Layer 6 of a small transformer language model trained on English Wikipedia (10 layers, counted from 0, width 96). Numbers have three digits each and are written without spaces.
A neuron's activation on a vector x is SiLU(gate . x) times (in . x), where the dot is the dot product.

Input weights of the MLP neurons that the questions are about. A number n stands for (n - 500) times 0.0021.
n24 gate: 520649601496364678761715793532388540617447528452464496375480461802442586449435372363345488302605572376492676557471620654476281609585366508572435496460638648373565504423696496574363411548631330376575524324392342735629423605457561584367162516367408561311441433712582800548711366408296223218
n28 gate: 475549398577611556538496379321280420496514560700503628507683503350327572278489507514500678520230559451647466644507329472518445581429634409288514496368598612472690743493489384527549374426576274476283292618521465397230553415558390566461521521363679630605521500438510725626559634726354602479
n31 gate: 369742382590430705469508401301324280598457738453675599715445714421271384515413461708627558538516508492344437420560652563524401480528500402419594644233724562465374416595357433666676531284450661527371392690585335351469453356458530469297567298437492496543262377754668418441500347777414667369
n34 gate: 432637571455599634529637489460278350567279445537504387481459351654313239338324644522756526496671551592523160548417456485597410500455545452441478382493458459445284467395643534439619467585482571755405650559662500493415184866309602518485571500559267493448460584603670473493390453357445600263
n35 gate: 466550483587583513434329503513633480416497380563354629660363546239589537468608410560352457500467338447360493360365513675628487403409470433487420500645555301464557422611470681596527573473401540447256477493371426360423738642351557586587713242627627323547339457548734556587487477399696545656
n39 gate: 599444674395470587781735340500519600421720526226601611530700327401279519610375481530559556660549370631415416480359358553337610515640405410414398527656535590626780467462454572511372417636808492650566712463511492471639432569720743553553569291666500500451511308469504306402411610653347573408
n42 gate: 435466458286593572437604610360376415330636586523433798519489415241392619504269433443363616580545563260361368646359769515481328553364334504515526631325758470292557372382687515580620500432622481687543414459407383639376538292463546485609382414519556466264626637492368508725489335324317558332
n43 gate: 604434563691297566529477504522668417452655610635562366324500647400330623525637464548392536489434261343335399789251591482640610430456452489464438567500397777695644239459675566574485577368529419682383442409489441507793294553721472569372500467643504265401320493474539654603482496291522582485
n50 gate: 425389719541643500264504410438596551400295537323364447400522460327504651626384246752387662361444412544409413436613588560578439830407437500555570523544892456474574554541741373432426444448496750397374599496537340460367641496464556493441519614482537622714558518775370512541478735400599636650
n51 gate: 348479418557292622409683554528639440378381319504496674443543305449386627139446472725570443627529528688661390573667458425661552614568328564496404478641511571595536618431496299452621596375482522528603528461475457302368511510670588425546460436400632564315360759574375665553261374611266521482
n52 gate: 531392461450683616564781445716558355334516585562393241407759330441496433447298554457268596388608283200374475550531642457329440589481597804561384571424332339393682368559586387303388577407629418400290496443584574451566295597661386592396484427481492136515405371448383508411656481616565459480
n71 gate: 593579604346574416512257353402251488671613558645294323280433703226440712443688768483512434444575434512398668635369529617559089379345801388656334347475569479549458423403551696516471359629705517479611693537558625504716621440492543280504458607641633433305594463513415269716537394819521468614
n72 gate: 431442228531592445473289413423640500414441408527405587603428473503458469530604490435703582635325493544433328707483459621634547589572445476344623532669504490699397453677587703391428308579652576630539456605599393223411548387613611473640427558678497404544210645461557417579571657222578497455
n77 gate: 622601535718712535550373473511694531800582465585442504562636378350532559296308361414442373609325389481416243806386442606516398555176516570473473595723302450515516511453583555519578772453443746430412569488654695689655613372534629461252280512465403679388324481508409435617439435799373556528
n96 gate: 546503783559466273500421402633576689521619434306621369521500599627489532432633438493586673295510521486479515530479417426546456441644581535490894557338558583267476469496595553342514326660510398372328445497459672629521521544689662313424493590531566462358414562583235511573545439580375487783
n97 gate: 442700523849507485437372454641685743527756198678560527610390593435500485555611602508414534595576549481461439480619654580447779367584473602384557473575606504425352411596381294624496439618351393406730440602391523644307648570342381277515638601723829671598582496504688544511489441362470434431
n105 gate: 595500523444652466541627690456571374636523406376470553632432449287164420357330381515274433312436704496504400192641500409334343361424447515415556492675328526419338566249534300457331662462389470410624533224437387613466579551431543698384333552538560387586437293767387346601652621363515464458
n142 gate: 533335388525489290482611391317701326471489518690389577561504440332419584353533747431383514396270635489511558554317421402507556486464623417610396298561552450383594423649313511486677392536606246521504119600579619489442374598748534471417609461471460345593383320671598583626461338309457476365
n181 gate: 542478534627659451654753462460280371534560463515738462834564537268631389205470694466345422421601656437561528358485455500300453639327523549426590630515259500544353318644565696442699744474522391545477522690567327482624361573391404407522265322414347466481496618589529292642378430523519522367
n186 gate: 384362462486541298357489290385510295510591455721524532521497530472422645628612507559575500597521479635521511724394572503329685576479552293497458489469367710558563365489514681417535198621609378569732538256431437692510486382456569441310360459181624448576480578618378340524582608626421567468
n188 gate: 549638500535558594357642374649369343406730748500387542548341436395393408328622479562688562533320568538560316608584589437618440607656410369555365433637500620517660365392644305403673327587602545593386497428531775416597535353493418817338542558455676490503490541443487515531650564471624533644
n191 gate: 469477151631630628538279675579588401430609585523309527558403640543389272384714696601610565470454649615460401554743538422500365628616632504637342512538536446412504286500261345511427616593614484634266286714416446451145403496470819565427340546573535481477530523556515658377591674680561634621
n200 gate: 539523629516546797534556559416616538243500849620446468368364470350364548417469542340362461537430346512635558328429334715434572586566535907400411381481456720473422780362638613395667430368649535318424458407415453625605492391813555566256638388418488418419385393428303667582550420343400492626
n233 gate: 644477368582647520562219663539372441662357622658523718322563377369459513368530421464604507592526425562449479689560513450500414659523420408344685503386421661542404500430657447551507566497386480605534197507634424368652427663449519395493510520424365586375254578466542493276539597654523653497
n243 gate: 756423367493591511298500604496654337364430573266355619316412629381508384511622584482391620553566525515526445536712343386234397662670364398370511335631344434533401328533422382366320548515547544599526580515525474546529460514279479504687352529390493496708453385750686411229714565412668528712
n24 in: 351305512524496432347573383570615480544311500242575504512703578532500362488464433668543357343624559492406525440593690528223322524380937444130464520370231437571476752411468676362424648348476408484836342611571540496623456434488549452353504543659683268464504320364329446504476512289492458735
n28 in: 424692337451687743515686496485380511402675605252530523677413603389322512551606309534359241598519422598527199541565534595618500284401580639701413527355355331474553434599511288653625289436485432414469414586290390573621424299555611609511630743681538595560645782531511548602645482437635460511
n31 in: 605344769381636419368457635402584689584496710363481551400251549585638543444357420450443568574527610744520582343566329446408359343515750489375473516496373496523608295426461523718492653477643323614539614443397261407496581693734740439477454823573194600401462425445616536508372537703664415453
n34 in: 713228351641631308374420563515274542406469344796090460617621412619520472386622465281485535523672531337376720521678488449264617602692347446442551424292541477589665580524532500609496606410542343500560361419442233496601590356451619457465243365211364523593508404508530762512569492443593534552
n35 in: 460493518302592435630603631542514628306590600389603766586532504289589167500587471471489361521356347418360328504500297590395681532493713511457227474447537643599468339627478753396522446759560467304570344357525670566331435646524531418421536443482457486389422683407633410676479314563489406453
n39 in: 578535461440427553673428379465493559525603528683409418317666559536435651342496535744580325497144695430767459492378297585450339489525496444702786414542522595358596390407471525632444429437431521437525382689580493514556687520435443644549625559468416338528659503558630334461723586405385745518
n42 in: 651563406504400492445358508474515423466606754410404599444358741417577805511304530481260504641436408381569325435458396462474460586718305563489455339515263452426256445337496718572328680575548406608265726500541500573668721355504773664343583370504601594545397533415551437601596485640441717580
n43 in: 447344631578577567423393575500307544661402663307286606563384591406557508319579411664544544439589235496542540271602607526661496549354391481518634405493473530463335213670602448522530672578383436696531515552733594449470541594460730199608443330660481713300427474289692629392570613581526698379
n50 in: 575597433516361594243632338611784442410512558632345583461578576595504627591512275496643581692441508508448425492587702190414371328590371274469645632562326469504578264701710461523473453649465543523488369213512414424601770303500496660481220535535484343263373588484367418582280542366570466262
n51 in: 611649617504486368586534570607686655427474489507326485361635379544346671525621391496439384584318558489496756437530536449673387332342386442406310664695492449388731272626441694641504602485256445500568417569829401610536511507624711365729600616639518489496367493297596672391532479549558617389
n52 in: 405562472586395595473488453454523883539603606449554476684735458480669536500330555681411360492488446223632558534810352405283291610575441434326280420605443356415594439663826583432414653473508453317528422414535571462433335405454437418613468302473496307422458315504485434390504469736885413763
n71 in: 447626481596665664587462560380681441578612315445610534370522478391481277331694397533650559511385438566591618552560224519317486240466425533592381466562542522295470446376613418418274775570566552611462555390382303507474693651604430496411579419474426630441511340244774714652559449346412328763
n72 in: 566384631431378664464481456589467450609602504283374419300627688666478426489555504653550572483413371543593450304577482467697416471540595514586856278414259305468347754449471642441417507533539332543761446540622238606453671489655435446446529529326388409518514514646486443326214535643324472537
n77 in: 414352496315388565326112740654476448561435400279540717726548630439599299578468696581675392589641345540455144500594660662524418383597387356591444586404500852381577367296422403488573645613599370720599512520512439222464306418254511689653516420552456391528354464479445424351413366538416547361
n96 in: 537591621482691445468407434864275324588430424365312378234431493811575299447585540657655457542526327460754500563485572713456592606526529711514555302338545417597511624570519533556442580431482449583507734623486566681467478814564465493482378457526613595406439672402418657420608564530507486681
n97 in: 427254702284522774604578519455749283428576345436624373409523407569465535618336455409466741639477507696337391508538304420489386462401470613369401500627488436534511489511150473624265576602399584477313774387338542721455485361610407670481481579568345652617545608508389560352545337362278570538
n105 in: 575249529592626339451536633705355717593521447546412716486482358414482355479518532461563631456461317574413458676651253275382310532661425472500461554289378172419482507557489407517422315546619436571314384465496600272457450610355557535606640458638465642511720514753386422617465444452507387471
n142 in: 698438602668651367266408453603449496790512578278732365215508233496496313489602360477643655500539612706464305534651539445531458437590445282512523580319362504458457747472401586666449383441454594578364430477272645694516457318299611562593520430488212535535504734709428381422604664508302394445
n181 in: 382314390444594500369507418376479358323734644616486604592500331468543615469731605652514472422637437482644459321475510553433449504344270496420585576618708574708567387489464581273556511542587383623529434713524454599556542411760286542303258409349335521556479486329363319398333445507493435364
n186 in: 536294392492701416399516568601611363532304167857492544643464578629447780562464291751610587557587339334402559972710247424572651592620624587508775659453562500520380461544540676584615504675461636464394461532437432539532540469535726500726452275393405452480387430533678458401582372525492500532
n188 in: 316566076541492483557263483508269500558638554550500429583517597508781631432425508508757681348620373516470663531445693246209649579633596525414347492741556570382454629642441496596587558463561442718457549705262392488306413560653296644595379438632661562397598407654391539380614504083237616609
n191 in: 255325414793427343519572417328562677390355586492376500559383378259476576310622767543554469523231400469576658593456376308731443437735300710539504321542545387365571671386635363402375344539823610601544423426639567717399457568648478624333678566469597586496534603633504488566427481431473670294
n200 in: 339765623635528340476600273412724448648574557561532683414369512409366492544479407439589394437627355610659522399479350282664623353249459520609443479411534841560512623297210549587496320508564348760252407382399438420810516266500593533414421431622500881288528757483603470545323544525407496653
n233 in: 474379833618347559431504262565404518552392334456405541526312273627587395367478375463496361557489369287530598448564383467392607489559704629580371428453515452464556417478451441525374400371649170441602544767434229460474515253568511526714466789389485689379359576432396531692642439439588636489
n243 in: 565368560420488444339463617692456453347629508384552447380500727573582618481427779384702476515828449484398453500488643379665232813621456564587576733662467424303464391204472738438316604568468705655418690520436496430484496384516538328340549397264364528348461665545785576304563500662245581569

Each question shows a token from some text and the vector x that enters the MLP there. A number n stands for (n - 500) times 0.0055.

"ild": 286475428652398488321511558492557497498426437375528363586618359508758358528423587689645370450438668526411559361584533615617477548601493447417472501482407397582610700535420660639596669455604604457515620456534419591484277427597375370392381507544594366436592704433525593574550408449451337406
Which neuron lights up most? n24

" sm": 659438518233546544495511674567519435529568442461477452492566424210518391477502702467544559636440383520621631463620450318522581346550459360589446488431314451675468580608526567536569383424507473480519309626408745394287446438565517565337561524473418378533630477423547361403506617428577315486
Which neuron lights up most? n142

"ired": 403473405486378398469479365406498245495419443464476562492579450507618365427339445468519557621437355475474525248353532559443696594452485422288386673410329431699566447474618520518657505544590550486554663475639516577708398449615641551390467449473512456557543589472419465361491523480529412609
Which neuron lights up most? n181

" ab": 461394469262525509585454809747546478533439385529374368489515614392589407486347621434530607594399466396684626549439629352613764481494398440517449573472360575601652380401468442651684539666368511334438529530311553549558541282566521388576508500382498509400527389557453384357565463516432347514
Which neuron lights up most? n186

"20": 476520382474455601584437525639498485368397630578341473536585547728560588571417522481611275520517575476416639381537424532348663683456363409685572445523497241613446494462469573556542684300629600513452632463734656441568451418496544443511472510336685544486446559509448475528366454365574660455
The three highest activations, in order: n142, n71, n51

"orn": 369645633754376385530542674458364506511527496372427578542361367456438352418591479593495560587476445277345656469455527532492639261399362486409447581429459636567671514691480543574597410698397509458411391465556773412515516545461519218473513637521535431445611584463587525514425578432671408437
The two highest activations, in order: n35, n43

" the": 413373478475538668547371495622463534507432481472475486490441456413530382461422505502598425458545461514590531172526562477465466523465474502527474691309455524823503516432415555619461374512585565556428517554592557461383449403596564462511350540485483406356599531475364444507507548541540517571
Which neuron lights up most? n181

"r": 409444403595408419441425457471526483584570789400341383436484599483447476447285507484598544684583400255425726434536286338413506441616348355616365521413396626469499423551370502803518547515428583621636601616472441409549459611364512381411346509613535494587275307425525588490604597537459509488
The two highest activations, in order: n31, n43

" D": 615490527214367687556389779414424561452374399427599630480399431457543463525549734525588498528498420477549818506566414416475543584479487567388506566440417424470449641439425393595591547395292615488352458611529538570539302400507540435548418743500642700431654499466426467571516439519474558482
Which neuron lights up most? n233

"p": 394542446602536554499498687537656615512429552378674445494621437524516504472528514458487361542519440506601650463660697449542464449553302465632410551637473400339573442523506683617552601527802448521461476526594691504302334370586568584618364539453520757599610395316397562508639363291635405532
The three highest activations, in order: n191, n52, n188

" int": 464659489424440564565458769663643488412332164463363414458534465362536509358508500396606658725555534394536612496483537379363643512574473547521400592559308477713493495417593539686472460513378643608511623557475507412698377368489519394507504655478532642558452460574471326615650502444460298588
Which neuron lights up most? n243

"em": 377488558596230637503717719433537514701381383332542398440655511476594540633416512386610512621398525415319673463475473462365587338376483416537536348568506494547463438452485344629502525579392466446470536402657480494507473555643602529488346575512437419619403421227512741375690564409585335444
The two highest activations, in order: n24, n43

" with": 401332347393447423514473617570398487533431506489539458445513595612550367435493535485546615511579639447531571211519648347464645547531393579559302671505407716505502537482556521465518580375630573564537493536522519541602433359593573433457417525538529590608622551501398378388576523751456450566
Which neuron lights up most? n181

"w": 528558488483626488369582680715708401471437466320514522631462414436509633550459625498591533589600593470562712404505344634389620569537508467588669473393397601473495653721542675571537390584684464585425420664530606386343298542651663474453495484438578461518583640229530497570478406477537302495
The three highest activations, in order: n96, n181, n200

"a": 606622546380485398463408566456486455567344674421465516374395621485392643562440292620397634513619401500531546556343298573538294440464474488536366524559364442450587453466498550721570527450532555798405535568473629422497423410615630526499286500541613428455350538202300382706393646443451402619
The most active neuron and its activation: n42, at about 9.5

"ue": 374561568437332403457457488448420577639568542431528452462507406634531582497440397560508402564425459541505627267445523568628728277437483509507658738440539513489661484626483509602631451441449482460378571424602440572545336657597525460528307462632552446614550600456341506387595474355639479495
Which neuron lights up most? n96

" w": 589451336280491573519502844474571394463550560452329557541520417536472574591607695586529453585499467416601654446655487427374752539421583419555556548531309374571491654630584549552452367414482513535439594648472724282406166405492517455422412618532463476562578511483532412675656448462444422571
Which neuron lights up most? n52

"ry": 344440566481491379421534457480501559434503651383444387412593366633515440614563477588542525648608426415420678298417623589564517213401499422542464686477630468470779540562557615663553614528450635444448542401613473551428371485581429381411369499617534524485636531397480547501534623340552424402
Which neuron lights up most? n50

"ound": 329599468646376306384495562431413640434585702474593659426480567458425330585350571539447478560476677563315618478388415413613573510443471278624527378405534400533661623354367578515594629563356583317436524446592696537645654551621472538554626640604448471603560520678571452641713669533469354510
Which neuron lights up most? n142

"ra": 397590478581593541459450564543530410560589678462427526358535364657524655613392660681412406451365579584431688425413469708588579311370420509506480678546414557498474466443470472646639600470389564566354641521590604381582501626612436493498334508707636502385351603345509509504530647284467313528
The most active neuron and its activation: n43, at about 4.4

"ing": 333547462576405448453414501483546415455443524389629522550463559594637357410364497578586407511458523632392575263302423694549595498631484588491432579503332333537512353430375680562453522385608405571515553499602614668710426548615508590490322419412499593422719588381437513499519482350555308471
The two highest activations, in order: n181, n24

"y": 361512497402574489473489608560515622502513457342466466455645450583538492479636414667475512477508460529398657231412631531506622271372516330607529722438669505463661507585631486717580517459418577385326566433489384539416393515642482442547473547479564518550484534433605461434661474489519427417
Which neuron lights up most? n31

"–": 426456504383538738457465571468514587392325588571333531616523647739452535654474506501595357605487576302564600477471485579511696649608257424646511538487419583525534747612580628500498655398461567509432498555590683450583642410635462367490462474366668650501478579505648506551477552326526575595
The most active neuron and its activation: n142, at about 0.86

"hen": 298479401511375298352473551544428504451575308312413433578580524639475542521515481590509483639278432508412648351602662617389641158345451517512522609509739483428510649512382621554513517479350522423332504404427607523433435649640471462519399451521459477548550439407564501483453507418478441496
The two highest activations, in order: n97, n96

"is": 317398525461462579584520528525472423556607453377422526557374287439581531575570307612629523515565420281345555386451729491342525463397609464544553517433555452544527547443363695535570430427412410382367336618455461468412583265641618541386521608392528675548549552590511541341527612565579761752
Which neuron lights up most? n28

"re": 522550383420613329482462519379461288622629549429528569603552369433582651668625461503575654642496554292492449317399426457527673379662416539598488570390552345508463598531578527624619484310380325455488498578684490642416600467662526474532673480459415623638503491512437342646729527504535547540
The three highest activations, in order: n42, n28, n142

"her": 370456528561487395461652597482535368530579375414665357625394431410511430679725610570389476545712546495481636422406599434407546418420243463732582377488708475583679633589444605689457460453451443427476565489712585708556459566538707536459462484495449396630578449391677418573544416413485369368
Which neuron lights up most? n181

"k": 375419593596521505387405521576576307506471467555553380653525321492660526664373560535591397581340559505517632313487378815485524397467492473527414669299560503599499641520427481472406594578729493496571606450430560535591536681818545554493375354567501515522603531435568490612541418345508462628
Which neuron lights up most? n200

"ic": 457692505407434699373514755425702464562471315367585518378544423413557359505390444456543477634537483511496367546471542336375405359316445569683347534542376447442592626417494693557652644602407439587383426537473455427502445439423535632413403351439489535449630569317368316613582346297436383489
The two highest activations, in order: n77, n42

"m": 533252483475627519596531522340542620401310555528547322515462633369632590532547609362585612710345548477609677563558466518606650552614355347676372380437288383586605381556440459550637605607447499494511485565423573424446373326584684415560452579423496624559370565253390519618437554355525534412
Which neuron lights up most? n191

"all": 604403506543415522476611541397563602466528555518662408549349547543598390491428421637406508579554534383109457345316342399633735508454335511496619648515367302649572461452467658641640583470468470433396521467468495604503436552740483416471334622419527556562610602423524351537453582366435502460
The most active neuron and its activation: n181, at about 3.4

" T": 595417623448433715526391731447517553524386440432541542474446428438617409522592629563588531520491478516451812564515473376394678457442449500524492531450393448572493429373435361453523428371423630609411450571545536536549151395534468382488458744501801732510557493480568447507630465465545397630
The most active neuron and its activation: n233, at about 1.5

" Al": 448548565397288404567486703669466438588513546456351592370577491405564432554458306509402597467496413362670780335580479565380636492449436480431520661484540500558530481393434615562533539425280395418383421366493632450533498533516482358564515585445532690582457336447471393479452629335419333505
The most active neuron and its activation: n24, at about 1.1

"at": 478589464572496393904336709491319522397386381490544397447582486449584526504553482661534536577440420419420654446453416602418659392492542551560598468336560455613574532543380585642528658419292475714415540617528557224523383492323527391550471572378398733531430470410457421549752508345505605560
Which neuron lights up most? n233

"il": 325467458574358403402415562563520664445516467529555337590783524637626358551625362390454424490476679466483769349417375499351527347536474356485481705311501183500563480477449555691554504471554616452341509444508540495504509569608549553484398566480562471618449511500371565537502504471569491456
The most active neuron and its activation: n43, at about 0.81

"al": 388415588516304421362458491489611442466531476393425549472493348548744442492417434515341397457594671346446637314440573522520339493481469479425509737337639424576568444449425690719664720427501397529356589517445482529290357583565492413544425516466546421554664579457332386490449506366497441502
Which neuron lights up most? n181

" ro": 675468575509478588501465657504580545559716521493388577547630390466562310564418518562619617564444501335535727439457730388555579473498319381499493549607384368605425467515474494577810420517520484411463353444518736560354428466530551508538486594468447529260751460565468368488810521404625372611
Which neuron lights up most? n188

"it": 396559529478405472461381480331568407356450556475615418447630610613641548450418537562528433666555699620370574340474520333579577586524294439380493610282435570373677661448505562675578525717523525392458650552393488478505373653414435343475446537478437557534481591400338439376593496435553184515
Which neuron lights up most? n43

" |": 543555433459458507350509629462477481485517453521521534405502469640631694469562445431537376602458510486552516127467451537522537468532397530497415494405497487671567507493428417478592504501349502579511421444503521487465439413549512582522606551406538524437545470569511606451621494655472411719
Which neuron lights up most? n51

" in": 429325401461350440577522686678521491468375428496458564503425728533429404590584449618612510609593529510476655367437519330412612489388409483607203691543375413672416604552616455619383513501519572393542478565528502433548348308497570485555505495468543482597632546615330343347746547570359461582
The most active neuron and its activation: n243, at about 1.8